Layer 6 of a small transformer language model trained on English Wikipedia (13 layers, counted from 0, width 96).
Take only the direct path to the model's output, skipping the later layers: a vector added to the residual stream pushes a token's score in proportion to its dot product with that token's output vector.

Output vectors of the tokens that the questions are about. A number n stands for (n - 500) times 0.0034.
"p": 582 553 355 586 536 425 472 408 580 557 527 367 317 562 442 432 434 584 259 486 513 548 465 556 448 497 664 375 517 575 513 477 327 535 367 489 630 649 617 501 524 222 395 541 489 503 592 614 510 580 393 545 555 371 560 550 589 486 508 481 497 438 487 433 606 451 486 489 495 597 334 423 679 509 426 608 608 572 573 396 372 717 517 463 325 409 602 553 558 497 447 534 625 533 482 525
" critics": 386 405 483 649 344 423 347 439 479 468 404 392 544 463 633 176 485 626 238 304 533 281 741 595 642 770 455 763 495 677 684 561 443 341 549 355 117 524 770 489 710 798 435 545 459 558 562 275 436 680 486 459 423 576 358 491 350 610 407 756 495 280 537 429 208 316 207 274 530 490 516 660 729 618 632 476 467 567 481 275 887 442 289 832 638 685 644 625 533 523 400 591 456 656 279 485
"obe": 365 549 500 453 572 708 366 541 641 550 713 613 447 236 344 378 441 474 447 614 475 681 588 469 443 287 536 463 618 421 595 527 534 340 571 424 506 655 536 542 372 597 508 542 244 346 592 344 468 488 393 536 401 500 567 510 445 582 506 468 537 500 601 524 300 511 377 676 549 487 841 483 457 427 437 541 568 414 649 427 656 577 468 660 433 590 417 376 654 602 280 481 504 570 312 541
"ript": 520 553 420 214 648 384 675 638 638 737 287 600 433 380 483 393 522 364 468 457 422 489 558 597 239 208 650 624 407 436 518 526 552 627 684 566 411 544 354 418 591 583 514 730 419 560 678 186 428 605 566 460 315 651 400 515 397 407 569 490 429 218 636 491 537 412 509 421 340 489 669 386 443 501 447 675 525 658 551 549 444 639 359 538 568 648 575 433 493 557 656 549 425 402 497 633
"ña": 526 210 521 505 506 507 283 530 336 715 505 423 417 495 528 198 578 594 519 262 473 273 536 463 456 440 589 415 660 379 501 498 493 628 614 611 488 439 421 292 444 651 554 480 637 336 613 448 523 561 549 483 384 524 529 458 546 353 538 373 605 259 603 360 411 299 534 511 660 658 383 615 487 616 508 792 537 554 493 493 582 346 338 918 334 597 579 587 678 588 626 486 630 339 562 618
" Angeles": 456 506 446 649 307 752 409 567 242 644 355 650 564 335 347 400 462 804 310 543 514 394 538 448 742 382 341 556 679 505 460 545 551 405 454 385 436 295 681 516 728 529 653 433 397 473 452 610 473 655 550 621 381 470 735 428 432 228 341 449 525 479 674 473 198 204 469 496 598 410 557 749 472 918 383 523 476 488 595 769 768 429 327 389 411 727 415 426 501 592 544 708 551 197 449 501
"|": 566 526 520 415 498 279 447 543 412 391 494 566 479 522 603 256 429 383 570 410 541 412 457 687 451 577 583 305 516 636 428 656 526 427 434 719 565 460 594 631 431 679 523 500 589 688 493 351 484 626 391 643 576 508 457 647 411 577 474 581 410 541 543 480 477 563 299 370 617 616 364 510 635 274 432 497 513 519 675 349 320 385 695 465 292 642 511 428 651 599 624 395 565 446 336 421
"ür": 540 540 493 516 548 576 382 322 351 650 494 435 502 351 465 320 438 399 465 454 470 446 490 352 601 485 750 715 639 664 654 404 598 522 735 448 332 580 505 476 365 551 349 584 508 638 351 539 491 455 739 479 426 669 738 523 236 571 460 457 283 353 626 237 377 275 365 618 372 463 669 687 299 374 513 567 575 425 478 395 554 591 568 696 434 505 584 673 753 441 372 549 357 399 692 647
"tor": 519 648 738 481 589 369 409 618 763 798 324 214 411 426 438 410 380 549 555 522 468 504 501 251 490 166 443 336 605 566 535 621 511 526 403 465 482 497 637 521 602 473 680 519 512 437 420 450 523 470 387 466 451 707 643 609 586 572 544 610 729 270 531 469 650 481 262 343 535 497 339 486 334 478 523 431 548 431 195 570 543 619 344 623 377 547 458 570 559 508 430 636 563 713 600 458
"count": 715 385 536 398 525 263 420 481 411 841 457 652 437 276 448 442 402 408 578 695 473 395 490 489 718 302 434 580 754 508 458 524 632 415 430 465 389 583 392 234 345 670 570 346 541 504 533 541 475 471 512 568 383 476 584 755 375 559 608 685 516 353 628 466 707 323 401 406 550 649 387 416 214 738 556 469 613 508 390 391 610 379 621 655 362 340 543 528 573 640 489 680 449 391 479 644
"cher": 550 424 568 449 655 400 326 509 351 633 361 405 501 571 334 429 348 582 455 294 552 652 556 592 596 371 411 403 456 209 654 488 544 524 699 484 561 539 652 613 512 510 539 513 327 350 593 630 514 556 466 628 387 789 747 616 258 447 519 540 482 428 546 301 599 334 410 440 552 308 410 465 611 464 428 269 475 506 568 527 639 543 287 694 529 624 383 493 517 587 376 614 584 536 657 674
"ural": 855 554 756 524 587 694 634 464 495 511 561 543 385 278 345 376 467 417 488 347 482 716 640 491 384 274 772 611 548 648 691 579 420 475 458 871 373 450 596 478 430 619 506 654 241 576 604 320 527 457 553 670 312 453 491 418 377 566 657 551 358 339 619 119 383 399 455 666 606 596 570 467 443 379 531 387 677 555 596 573 586 299 363 634 387 434 272 399 578 473 323 588 439 350 515 425
"disambiguation": 606 310 452 369 431 361 613 391 127 774 382 408 494 335 538 148 430 572 689 435 391 433 574 688 817 555 460 518 638 432 544 568 542 356 537 596 382 617 564 308 401 425 389 469 381 268 959 545 410 448 538 654 460 564 600 618 459 375 282 370 704 568 686 241 386 403 343 410 629 670 615 456 342 526 611 448 587 575 507 484 549 749 542 793 560 516 614 471 471 450 680 607 191 391 689 532
" to": 471 492 570 520 589 407 606 727 490 478 613 565 438 523 616 593 462 472 376 641 583 498 470 416 459 489 505 360 492 423 366 495 495 523 490 489 607 533 434 402 572 356 685 613 522 548 452 399 515 426 480 405 610 436 515 352 617 505 430 593 678 671 417 567 502 604 477 648 600 624 373 339 394 451 478 477 375 513 483 688 680 484 478 525 498 353 636 506 393 439 335 387 331 651 353 382
"igh": 474 720 531 414 499 335 417 400 311 655 562 534 381 456 327 440 502 548 608 563 432 520 521 526 509 538 613 375 442 367 527 546 470 384 606 536 600 477 542 386 620 765 389 599 403 376 648 564 505 610 724 601 542 623 649 311 225 398 505 388 577 347 599 656 554 459 512 520 564 440 337 502 546 488 553 718 550 291 540 482 445 683 588 554 377 544 467 577 516 435 393 489 617 217 431 393
"abl": 506 485 372 472 425 734 451 313 544 606 494 683 594 285 383 554 495 569 777 491 430 470 476 550 510 385 647 679 687 377 592 527 546 534 494 486 445 676 435 417 329 600 318 663 376 591 541 193 479 574 569 979 433 694 569 611 321 410 442 476 580 609 629 372 299 256 341 405 602 478 393 413 323 395 371 530 320 585 510 640 490 573 587 421 386 589 615 477 672 591 395 319 494 608 321 647
"tle": 413 605 647 410 479 469 329 646 369 606 612 443 450 386 385 416 502 383 436 415 449 798 505 592 379 429 446 544 617 298 762 603 583 486 658 324 385 373 692 649 471 302 558 563 598 373 489 450 500 538 513 612 354 489 735 806 461 521 546 571 418 446 522 364 676 333 315 292 613 375 642 179 547 514 382 498 534 505 486 623 614 448 242 535 718 520 480 606 391 736 483 491 477 525 446 596
"ves": 745 525 497 521 464 493 429 483 585 614 598 370 439 525 454 186 375 697 456 424 528 755 533 685 367 389 541 536 545 393 561 416 368 402 628 358 380 497 452 197 532 524 630 704 606 504 274 540 511 518 715 514 476 384 520 651 476 358 554 470 609 293 582 388 341 397 358 484 552 561 570 410 756 468 433 402 418 357 299 491 416 604 566 752 516 689 617 491 704 573 406 524 596 450 548 506
"s": 762 327 555 426 573 684 585 639 708 625 661 479 504 703 656 683 653 320 629 455 554 648 501 460 301 429 603 560 307 330 555 397 462 480 508 445 410 604 405 620 262 340 581 625 355 585 377 651 564 424 538 367 516 358 413 540 372 592 471 519 768 599 467 392 697 421 527 471 491 334 414 284 529 497 520 451 490 629 670 363 240 337 621 439 597 400 551 405 392 570 446 298 582 659 454 339
"ño": 535 244 576 571 522 607 373 577 390 621 428 480 444 507 507 119 438 668 514 310 458 302 520 419 422 601 503 406 617 468 455 484 569 577 662 573 472 427 379 398 532 685 527 587 493 391 406 277 516 502 599 445 336 718 464 648 473 363 538 311 600 407 585 285 271 395 500 545 677 610 405 587 706 521 556 678 471 564 421 522 574 326 393 840 455 493 667 656 531 538 565 486 726 353 547 586
"ng": 613 366 275 585 448 343 348 468 429 585 612 366 484 563 545 336 430 562 389 642 523 481 470 557 471 165 547 517 283 413 464 583 366 527 285 505 622 162 575 293 583 441 708 558 429 683 647 567 531 432 762 602 677 645 550 635 504 561 538 498 480 404 588 383 647 434 527 257 569 557 615 524 444 234 720 744 650 491 635 530 360 424 494 367 553 551 580 485 623 425 483 537 529 497 373 538
"amic": 745 294 553 405 419 773 349 522 546 654 508 309 400 366 161 542 421 348 646 279 508 650 540 723 556 473 424 500 538 475 485 601 585 556 399 373 439 422 428 185 589 614 427 573 219 575 870 156 487 685 611 702 263 520 492 379 360 613 470 460 341 207 597 421 495 365 283 400 601 686 633 426 579 536 500 496 464 569 577 614 518 464 533 514 668 705 645 515 581 575 525 715 404 602 545 534
"man": 447 531 432 416 502 291 450 430 571 457 478 396 379 424 414 468 649 501 415 579 454 611 418 480 328 592 333 501 443 483 481 515 559 493 565 433 506 665 551 551 487 583 623 438 288 507 598 570 530 558 284 755 458 436 654 650 456 425 513 605 745 512 504 505 550 454 458 578 360 438 627 433 546 485 444 405 456 582 575 366 563 478 474 668 476 361 649 466 539 700 380 500 642 458 522 495

Each question shows what one neuron of this layer's MLP adds at an activation of 1. A number n stands for (n - 500) times 0.0011.

n29: 409 425 541 546 588 518 400 560 478 755 518 517 478 419 428 450 608 623 505 399 506 421 407 522 473 466 570 602 471 583 530 460 672 418 489 399 477 340 413 435 357 446 664 502 656 518 397 481 536 587 450 473 506 494 694 548 577 435 526 535 472 618 650 378 470 521 510 492 361 511 446 464 644 523 581 461 486 345 574 521 539 414 405 612 538 470 627 463 500 372 434 486 637 528 431 495
Which two tokens does it push up most, strongest first? "ño", "ña"

n168: 558 549 563 609 402 389 453 506 484 598 485 428 545 528 517 540 591 541 408 599 512 311 406 469 503 578 664 494 461 577 535 499 525 468 461 607 506 413 621 512 481 564 616 516 426 472 393 457 372 612 425 481 539 504 463 607 348 445 585 578 417 616 460 423 391 405 596 448 472 508 512 463 557 525 487 397 385 537 553 517 565 512 637 493 558 461 387 547 556 445 451 543 311 481 626 447
Which of these tokens does it push up most? " critics"

n102: 418 500 450 567 674 641 475 556 570 570 511 519 599 586 500 460 554 726 481 478 623 475 410 514 530 379 520 522 460 447 422 456 492 417 476 447 546 633 344 589 523 493 272 504 501 430 489 626 462 629 372 487 495 577 460 626 569 381 465 415 529 459 592 520 567 646 540 458 427 568 400 529 568 532 448 570 551 413 501 416 321 498 427 465 604 504 443 488 532 416 400 487 692 508 365 439
Which of these tokens does it push down most? "ural"

n159: 573 419 341 372 441 442 531 543 492 602 475 406 437 532 400 611 467 411 437 428 539 746 478 501 447 583 460 495 356 582 732 640 585 530 479 397 582 461 452 707 602 404 490 543 520 574 492 539 383 513 489 423 493 492 565 506 494 422 675 528 530 572 800 442 461 391 357 417 643 485 600 373 451 428 402 491 585 526 450 472 577 398 249 500 531 445 494 392 401 614 521 495 488 572 521 565
Which of these tokens does it push up most? "tle"

n116: 410 546 550 409 678 569 485 377 440 564 319 564 488 531 579 521 503 497 483 382 474 578 499 543 662 507 512 453 350 479 400 390 549 494 332 615 593 528 543 505 499 471 494 384 498 597 428 528 352 455 566 369 574 652 355 451 525 588 537 600 436 569 418 413 468 466 508 597 540 508 527 587 426 465 473 504 337 606 450 474 442 438 507 424 494 617 460 362 618 481 614 543 618 534 569 526
Which two tokens does it push up most, strongest first? "|", "cher"

n22: 603 378 454 462 445 415 529 523 493 499 444 300 652 419 559 487 372 457 328 613 394 442 427 555 578 502 476 448 618 507 468 507 679 583 540 457 575 590 669 388 596 462 507 492 385 584 451 482 420 393 400 507 454 464 533 451 496 575 604 318 504 539 593 600 472 551 432 542 623 421 586 576 521 537 472 485 589 505 431 402 490 525 582 585 534 487 565 637 538 394 596 410 354 629 481 538
Which of these tokens does it push up most? "disambiguation"

n30: 495 449 601 569 367 519 459 554 612 304 577 468 670 490 552 550 496 258 488 487 492 575 468 449 553 537 483 419 500 617 420 489 466 398 404 721 365 517 599 600 561 602 552 376 546 557 563 413 474 513 350 572 450 532 477 445 664 700 499 414 417 612 398 488 474 517 486 453 527 604 550 556 330 616 557 445 569 380 449 467 544 494 380 396 556 490 512 503 460 453 520 621 357 398 592 505
Which of these tokens does it push up most? "ural"

n149: 352 314 481 561 449 540 604 423 476 671 399 518 511 524 387 640 416 514 694 527 463 425 402 574 511 517 536 529 596 401 591 482 697 597 578 490 516 492 610 525 457 374 479 579 518 526 481 359 337 474 461 630 374 479 471 569 511 436 516 434 390 626 587 487 521 501 527 546 426 449 550 543 439 375 353 531 540 716 498 453 638 651 493 521 573 459 388 524 505 519 415 385 317 503 534 441
Which two tokens does it push up most, strongest first? "abl", "disambiguation"

n82: 504 371 610 670 698 509 526 414 473 594 571 479 610 469 550 581 547 562 386 432 383 419 547 419 490 455 548 466 481 416 665 459 494 622 461 434 292 508 623 675 489 497 454 644 438 561 440 469 462 551 389 442 398 515 507 504 367 518 402 502 438 454 432 598 396 514 404 623 569 520 605 513 606 273 489 483 441 485 479 498 385 622 548 479 497 446 359 421 517 608 499 461 597 643 541 533
Which of these tokens does it push down most? "count"

n9: 535 522 661 475 469 523 483 446 452 518 525 615 543 640 613 391 522 377 500 428 492 491 541 461 516 608 457 259 499 228 524 539 512 482 396 446 613 356 603 638 585 534 398 421 520 545 520 485 395 380 597 513 777 518 434 438 647 599 541 541 572 525 334 672 442 556 395 448 496 566 548 425 393 570 383 533 512 514 657 511 365 431 437 574 399 438 442 593 419 469 598 406 517 537 492 508
Which two tokens does it push up most, strongest first? "|", " to"

n131: 544 425 505 515 445 406 268 443 683 518 577 416 645 475 629 485 376 392 539 460 511 472 453 365 443 559 559 565 564 340 570 445 443 572 330 646 510 427 511 530 466 488 540 591 587 358 448 624 427 421 433 604 391 528 494 459 460 397 431 490 521 545 521 537 496 535 562 380 497 549 659 481 549 409 582 685 497 471 553 350 427 699 439 531 592 466 575 568 502 678 345 393 442 578 453 671
Which of these tokens does it push up most? "ng"

n147: 469 471 400 349 531 500 431 476 558 704 453 368 408 572 560 518 526 417 443 632 613 360 594 497 438 488 599 402 509 470 543 397 499 429 680 671 459 439 542 430 571 588 543 477 501 537 564 349 549 655 395 519 463 634 456 478 516 304 501 512 416 462 584 588 619 585 481 445 528 622 602 548 459 380 510 668 576 622 405 521 391 551 401 499 569 449 438 321 379 519 545 594 582 584 306 473
Which of these tokens does it push up most? "ript"

n39: 537 403 495 602 439 549 379 511 541 479 438 450 496 549 436 495 483 566 561 579 657 472 542 517 492 543 542 536 640 540 447 505 556 428 505 455 326 502 538 632 521 512 634 641 545 513 420 584 263 452 490 656 582 629 285 444 587 378 441 514 442 450 567 489 518 498 482 483 617 667 394 628 547 488 389 486 651 396 530 342 501 310 491 558 538 456 326 435 623 405 458 498 571 445 411 504
Which of these tokens does it push down most? "ript"

n122: 674 654 522 474 296 455 514 362 443 423 585 418 538 744 509 503 441 474 535 364 585 415 367 555 411 561 427 594 520 635 513 574 657 620 495 553 471 383 610 381 503 511 512 474 445 531 463 460 462 550 532 625 531 448 654 532 655 353 407 453 485 387 500 432 536 431 511 428 469 529 521 595 349 486 532 519 513 360 409 405 445 571 447 427 395 500 572 603 511 460 399 433 609 687 645 559
Which of these tokens does it push down most? "obe"

n123: 552 486 589 460 453 608 362 571 528 573 513 418 503 636 267 680 516 430 559 413 363 540 434 529 487 635 477 470 524 551 400 404 437 545 525 576 573 498 428 461 502 420 625 509 508 384 509 383 470 499 441 512 554 467 613 512 480 663 475 554 500 394 291 578 511 486 580 427 425 569 427 454 541 474 595 668 520 427 552 446 578 441 403 476 538 557 534 438 367 618 486 729 546 472 466 380
Which of these tokens does it push up most? "amic"

n163: 493 550 441 310 631 412 479 443 521 414 624 548 639 600 558 417 342 422 513 431 330 510 527 441 468 554 383 603 467 442 556 617 492 623 479 447 552 486 431 543 492 484 421 699 561 508 661 493 456 399 416 581 573 569 533 459 548 489 532 447 542 583 252 643 555 552 674 565 401 578 534 432 509 553 397 578 565 432 485 601 529 489 406 493 487 438 383 434 553 526 385 588 480 412 466 449
Which of these tokens does it push down most? " critics"

n4: 483 465 544 563 512 570 578 586 491 600 596 547 723 531 551 527 422 426 473 503 344 581 348 427 407 522 602 444 454 402 450 411 562 491 447 541 489 492 482 553 496 573 531 550 520 452 528 613 692 557 418 370 624 511 506 323 479 476 409 633 623 464 339 463 529 557 455 520 380 396 432 585 539 497 256 513 542 573 574 508 411 367 429 478 674 470 531 436 465 421 487 446 470 577 542 524
Which of these tokens does it push up most? "s"

n128: 462 444 452 531 524 455 607 540 355 518 458 402 333 537 553 617 420 576 484 432 576 524 564 504 413 614 538 426 467 554 504 468 426 481 641 654 428 547 539 453 436 383 650 381 394 509 517 418 379 592 568 641 512 441 573 532 436 495 350 521 576 596 415 523 571 518 457 410 452 577 412 684 513 429 565 536 436 527 551 538 568 369 400 536 487 533 562 362 465 380 500 694 548 529 500 432
Which of these tokens does it push down most? "obe"

n173: 338 548 457 439 540 559 517 479 573 461 570 381 530 463 557 494 485 539 467 475 305 603 492 591 396 366 399 488 378 415 361 505 420 534 522 705 483 445 499 439 521 434 433 433 507 521 572 597 486 532 521 543 560 428 577 519 567 612 358 659 465 548 362 525 418 319 614 458 580 556 511 532 627 497 409 608 459 539 565 439 543 455 511 334 506 534 653 375 602 548 462 550 527 645 448 458
Which two tokens does it push up most, strongest first? "ng", "p"

n20: 443 552 533 597 539 310 552 400 505 582 396 521 307 518 567 462 602 597 499 446 345 564 461 522 539 528 365 571 556 429 491 521 517 594 476 405 420 465 453 402 609 559 441 459 451 483 467 569 348 503 573 554 696 431 511 421 608 501 533 623 454 425 312 598 379 564 375 435 595 593 617 491 498 584 543 606 546 481 468 508 566 490 483 545 540 574 395 563 483 297 526 525 445 446 452 590
Which of these tokens does it push up most? " critics"

n104: 500 551 389 487 506 488 465 546 559 447 498 488 517 676 669 553 498 491 487 524 604 615 667 498 542 637 442 560 557 399 468 386 371 447 386 438 545 600 350 357 377 560 496 526 511 522 390 467 473 455 523 464 443 738 437 610 516 485 647 584 452 459 621 645 387 567 482 654 598 460 446 495 628 426 449 558 418 559 489 482 540 389 391 442 522 582 476 181 510 553 466 455 527 408 463 525
Which of these tokens does it push up most? "ves"

n183: 542 577 535 445 512 499 586 412 353 368 421 480 319 662 440 514 544 647 394 487 572 543 393 394 353 440 525 309 526 461 634 451 535 411 585 500 535 561 663 595 507 570 485 422 637 480 547 535 445 485 450 495 504 644 599 513 496 530 494 529 465 559 557 559 428 438 419 472 452 462 559 520 509 416 532 492 450 431 589 400 524 615 476 465 463 557 350 459 522 510 492 566 512 599 454 651
Which of these tokens does it push up most? "cher"

n43: 497 495 512 572 559 557 482 431 435 624 557 375 573 610 569 447 529 596 362 486 489 549 634 465 485 399 500 480 438 646 510 681 450 439 595 545 513 379 638 485 346 432 555 531 371 558 402 555 268 451 580 517 464 487 574 588 402 527 555 602 408 369 622 464 461 631 378 539 550 502 487 527 510 491 470 430 506 577 484 478 633 528 623 455 365 500 471 428 454 454 537 450 518 457 498 504
Which two tokens does it push up most, strongest first? "ural", "ür"

n151: 385 458 552 534 540 430 490 422 509 529 559 568 588 672 448 573 454 586 484 524 699 538 408 439 559 465 550 565 593 589 552 445 481 587 398 620 474 432 595 730 496 563 326 428 494 495 514 457 407 498 315 620 556 548 595 563 456 629 476 548 352 443 537 486 607 397 544 539 517 394 486 502 420 435 369 425 491 331 618 455 519 553 445 365 563 615 441 411 373 429 508 590 521 556 474 423
Which of these tokens does it push up most? "cher"

n87: 544 614 504 615 460 646 554 379 599 534 592 523 573 489 410 383 492 520 647 609 690 531 424 511 666 578 492 497 463 430 410 544 604 444 659 428 403 518 527 462 415 599 523 465 525 448 491 470 436 550 621 523 420 572 340 401 456 570 469 532 458 492 744 390 417 505 315 529 424 532 555 567 470 641 437 449 463 438 573 606 497 433 376 517 335 533 329 561 461 396 570 419 501 378 449 540
Which of these tokens does it push down most? "p"

n145: 411 467 514 591 431 475 604 339 531 650 415 449 483 563 516 372 424 524 409 456 467 462 560 521 543 721 402 535 442 589 533 566 451 547 552 479 618 592 552 590 454 501 530 507 569 352 386 403 528 347 419 310 416 460 470 617 487 506 620 365 504 529 546 515 531 521 388 500 594 497 481 599 586 362 504 492 428 606 412 645 438 456 354 692 470 704 708 486 588 485 500 467 376 320 540 560
Which two tokens does it push up most, strongest first? "ño", " critics"

n89: 575 546 316 559 595 486 612 623 541 382 522 411 420 379 443 454 463 594 483 519 389 601 547 432 535 426 481 508 734 389 513 604 252 318 447 492 448 592 408 477 452 536 686 502 499 495 479 513 616 577 643 537 544 733 394 563 431 519 507 509 567 461 27 532 392 500 392 462 702 626 580 532 717 518 488 446 409 357 478 454 347 590 450 564 531 562 549 366 423 487 485 593 557 442 458 482
Which of these tokens does it push up most? "ves"

n130: 550 391 516 557 538 454 451 701 538 553 447 380 369 526 420 445 718 568 519 360 437 488 559 456 583 538 608 430 416 484 477 531 587 398 505 592 543 413 417 510 337 634 574 568 470 597 544 490 251 535 526 381 394 428 505 517 507 576 425 513 469 625 675 473 481 453 474 519 554 562 581 471 407 423 429 600 470 494 550 410 530 413 514 622 326 615 503 454 529 512 621 399 540 397 574 542
Which two tokens does it push up most, strongest first? "ña", "ño"

n40: 467 550 488 646 549 501 398 494 488 629 432 326 387 443 338 477 557 486 652 364 368 408 502 602 593 390 529 418 702 327 585 482 578 509 459 495 475 518 715 473 472 454 431 491 490 538 499 446 463 495 598 637 439 586 500 554 537 495 379 544 416 479 575 627 516 470 330 540 537 474 586 562 451 479 477 434 602 519 453 414 346 605 595 555 422 462 647 680 430 423 591 560 578 448 575 491
Which of these tokens does it push up most? "disambiguation"

n13: 372 393 480 581 463 441 440 443 513 396 524 477 526 545 515 414 563 548 431 638 469 652 523 475 374 403 418 478 489 573 410 492 466 474 538 509 523 537 561 288 500 637 487 387 583 459 459 591 738 565 315 452 538 428 637 404 566 565 527 386 677 493 445 499 567 509 356 543 656 477 388 546 532 538 455 461 455 616 467 593 615 562 583 548 471 576 611 507 355 549 319 553 574 474 525 442
Which of these tokens does it push up most? "man"

n35: 567 547 568 572 497 441 467 560 457 491 530 410 525 559 438 523 630 505 505 619 446 453 495 454 410 352 506 320 406 479 504 387 488 451 489 566 562 461 523 507 456 676 460 490 429 624 500 461 490 653 541 411 608 497 581 545 366 399 454 431 401 469 404 458 402 514 573 219 545 534 454 529 499 516 273 446 546 534 339 617 543 467 372 679 426 591 594 679 657 608 595 502 447 545 454 628
Which of these tokens does it push up most? "ña"

n25: 613 640 552 513 527 636 475 553 388 548 525 406 376 663 475 488 580 506 558 340 476 643 562 514 519 493 595 401 547 572 484 390 465 277 581 350 670 524 361 454 540 329 441 433 418 466 636 500 480 338 609 500 426 553 532 640 486 607 477 431 547 521 554 416 391 372 455 608 542 595 628 513 419 498 579 504 454 517 429 563 498 316 616 486 464 482 559 471 481 551 576 425 594 555 302 470
Which of these tokens does it push up most? "amic"

n83: 557 467 503 528 464 742 406 427 492 471 396 542 539 587 525 484 518 489 428 586 481 573 490 414 590 434 508 483 448 567 458 541 648 519 519 513 393 517 534 498 460 576 464 584 434 530 486 562 309 404 506 382 341 543 487 594 469 523 689 503 368 552 547 415 398 542 413 441 439 412 619 690 461 491 686 534 781 256 540 507 335 509 591 555 423 493 458 619 553 437 415 502 529 589 516 452
Which of these tokens does it push up most? "ür"

n187: 569 545 509 553 338 583 483 572 467 438 547 547 439 347 599 429 399 496 408 432 390 469 585 480 384 516 532 580 444 611 470 312 535 403 617 719 553 561 530 466 363 399 586 378 403 499 451 354 657 484 460 631 557 446 626 544 492 527 552 566 536 546 661 404 576 620 394 557 505 363 365 617 502 593 358 367 389 657 561 604 530 590 418 440 601 448 500 648 481 539 509 480 434 411 516 477
Which of these tokens does it push up most? "ural"

n65: 422 523 390 377 531 652 465 460 655 551 600 547 512 665 621 563 360 375 378 471 562 623 447 540 592 482 520 397 492 490 578 444 376 513 632 718 446 574 474 539 357 482 446 518 350 586 552 516 545 441 627 545 432 434 510 424 429 595 657 405 614 447 402 628 391 430 469 594 551 630 586 463 511 471 353 464 527 411 549 613 500 499 491 419 556 522 405 432 628 560 330 386 453 385 440 510
Which of these tokens does it push up most? "obe"

n57: 549 585 493 359 530 467 373 496 478 495 530 436 446 574 501 519 761 423 530 431 329 576 385 640 528 624 694 356 362 505 439 525 476 481 496 599 612 525 499 462 452 604 424 579 360 428 542 680 667 593 550 534 532 581 384 402 435 413 566 457 604 632 553 573 429 646 462 561 482 480 423 544 593 470 320 581 461 517 569 416 404 553 391 484 292 402 437 477 547 566 383 396 535 491 462 480
Which of these tokens does it push up most? "igh"

n63: 523 424 514 346 436 448 439 656 382 573 434 453 660 587 472 581 480 683 582 527 435 665 617 605 550 484 518 429 689 541 557 565 581 520 468 595 728 431 419 426 380 588 537 387 509 504 410 406 452 346 410 473 533 595 544 544 414 484 393 480 521 380 480 481 573 476 478 468 651 562 340 483 564 325 415 378 405 373 631 443 518 560 361 500 421 471 527 497 436 494 640 714 688 441 417 455
Which of these tokens does it push up most? "cher"

n126: 466 415 398 516 448 538 443 485 590 450 482 497 324 540 469 539 511 476 514 592 535 603 531 543 724 580 502 566 629 540 508 404 471 484 295 395 630 478 440 577 503 403 402 326 542 460 514 894 482 520 426 669 632 636 410 531 392 594 549 557 685 490 483 542 537 470 413 465 594 598 454 453 476 287 521 411 502 534 502 538 425 557 513 473 477 456 387 506 464 356 456 523 514 565 431 488
Which two tokens does it push up most, strongest first? "p", "ng"

n92: 630 487 660 477 482 467 375 554 454 520 572 403 646 495 416 548 344 461 562 612 586 523 511 490 601 395 339 400 489 324 599 533 532 507 408 586 570 537 547 643 550 558 460 433 454 801 637 545 400 522 548 594 657 705 391 652 437 614 589 377 488 435 465 366 508 437 395 420 528 572 550 475 499 440 245 553 394 521 522 432 429 601 486 427 475 327 535 476 445 504 472 506 566 492 427 366
Which of these tokens does it push down most? "ña"

n69: 496 482 486 668 463 652 486 436 467 585 440 447 516 467 800 501 528 349 412 405 547 461 647 521 456 557 417 473 309 602 571 442 490 455 469 692 450 625 451 502 385 489 487 434 510 519 350 520 759 547 591 396 613 379 436 398 522 513 725 535 545 619 627 632 430 478 340 570 629 582 458 560 475 485 411 475 427 494 394 606 352 523 543 516 422 510 635 490 398 461 447 512 291 534 384 496
Which of these tokens does it push down most? "cher"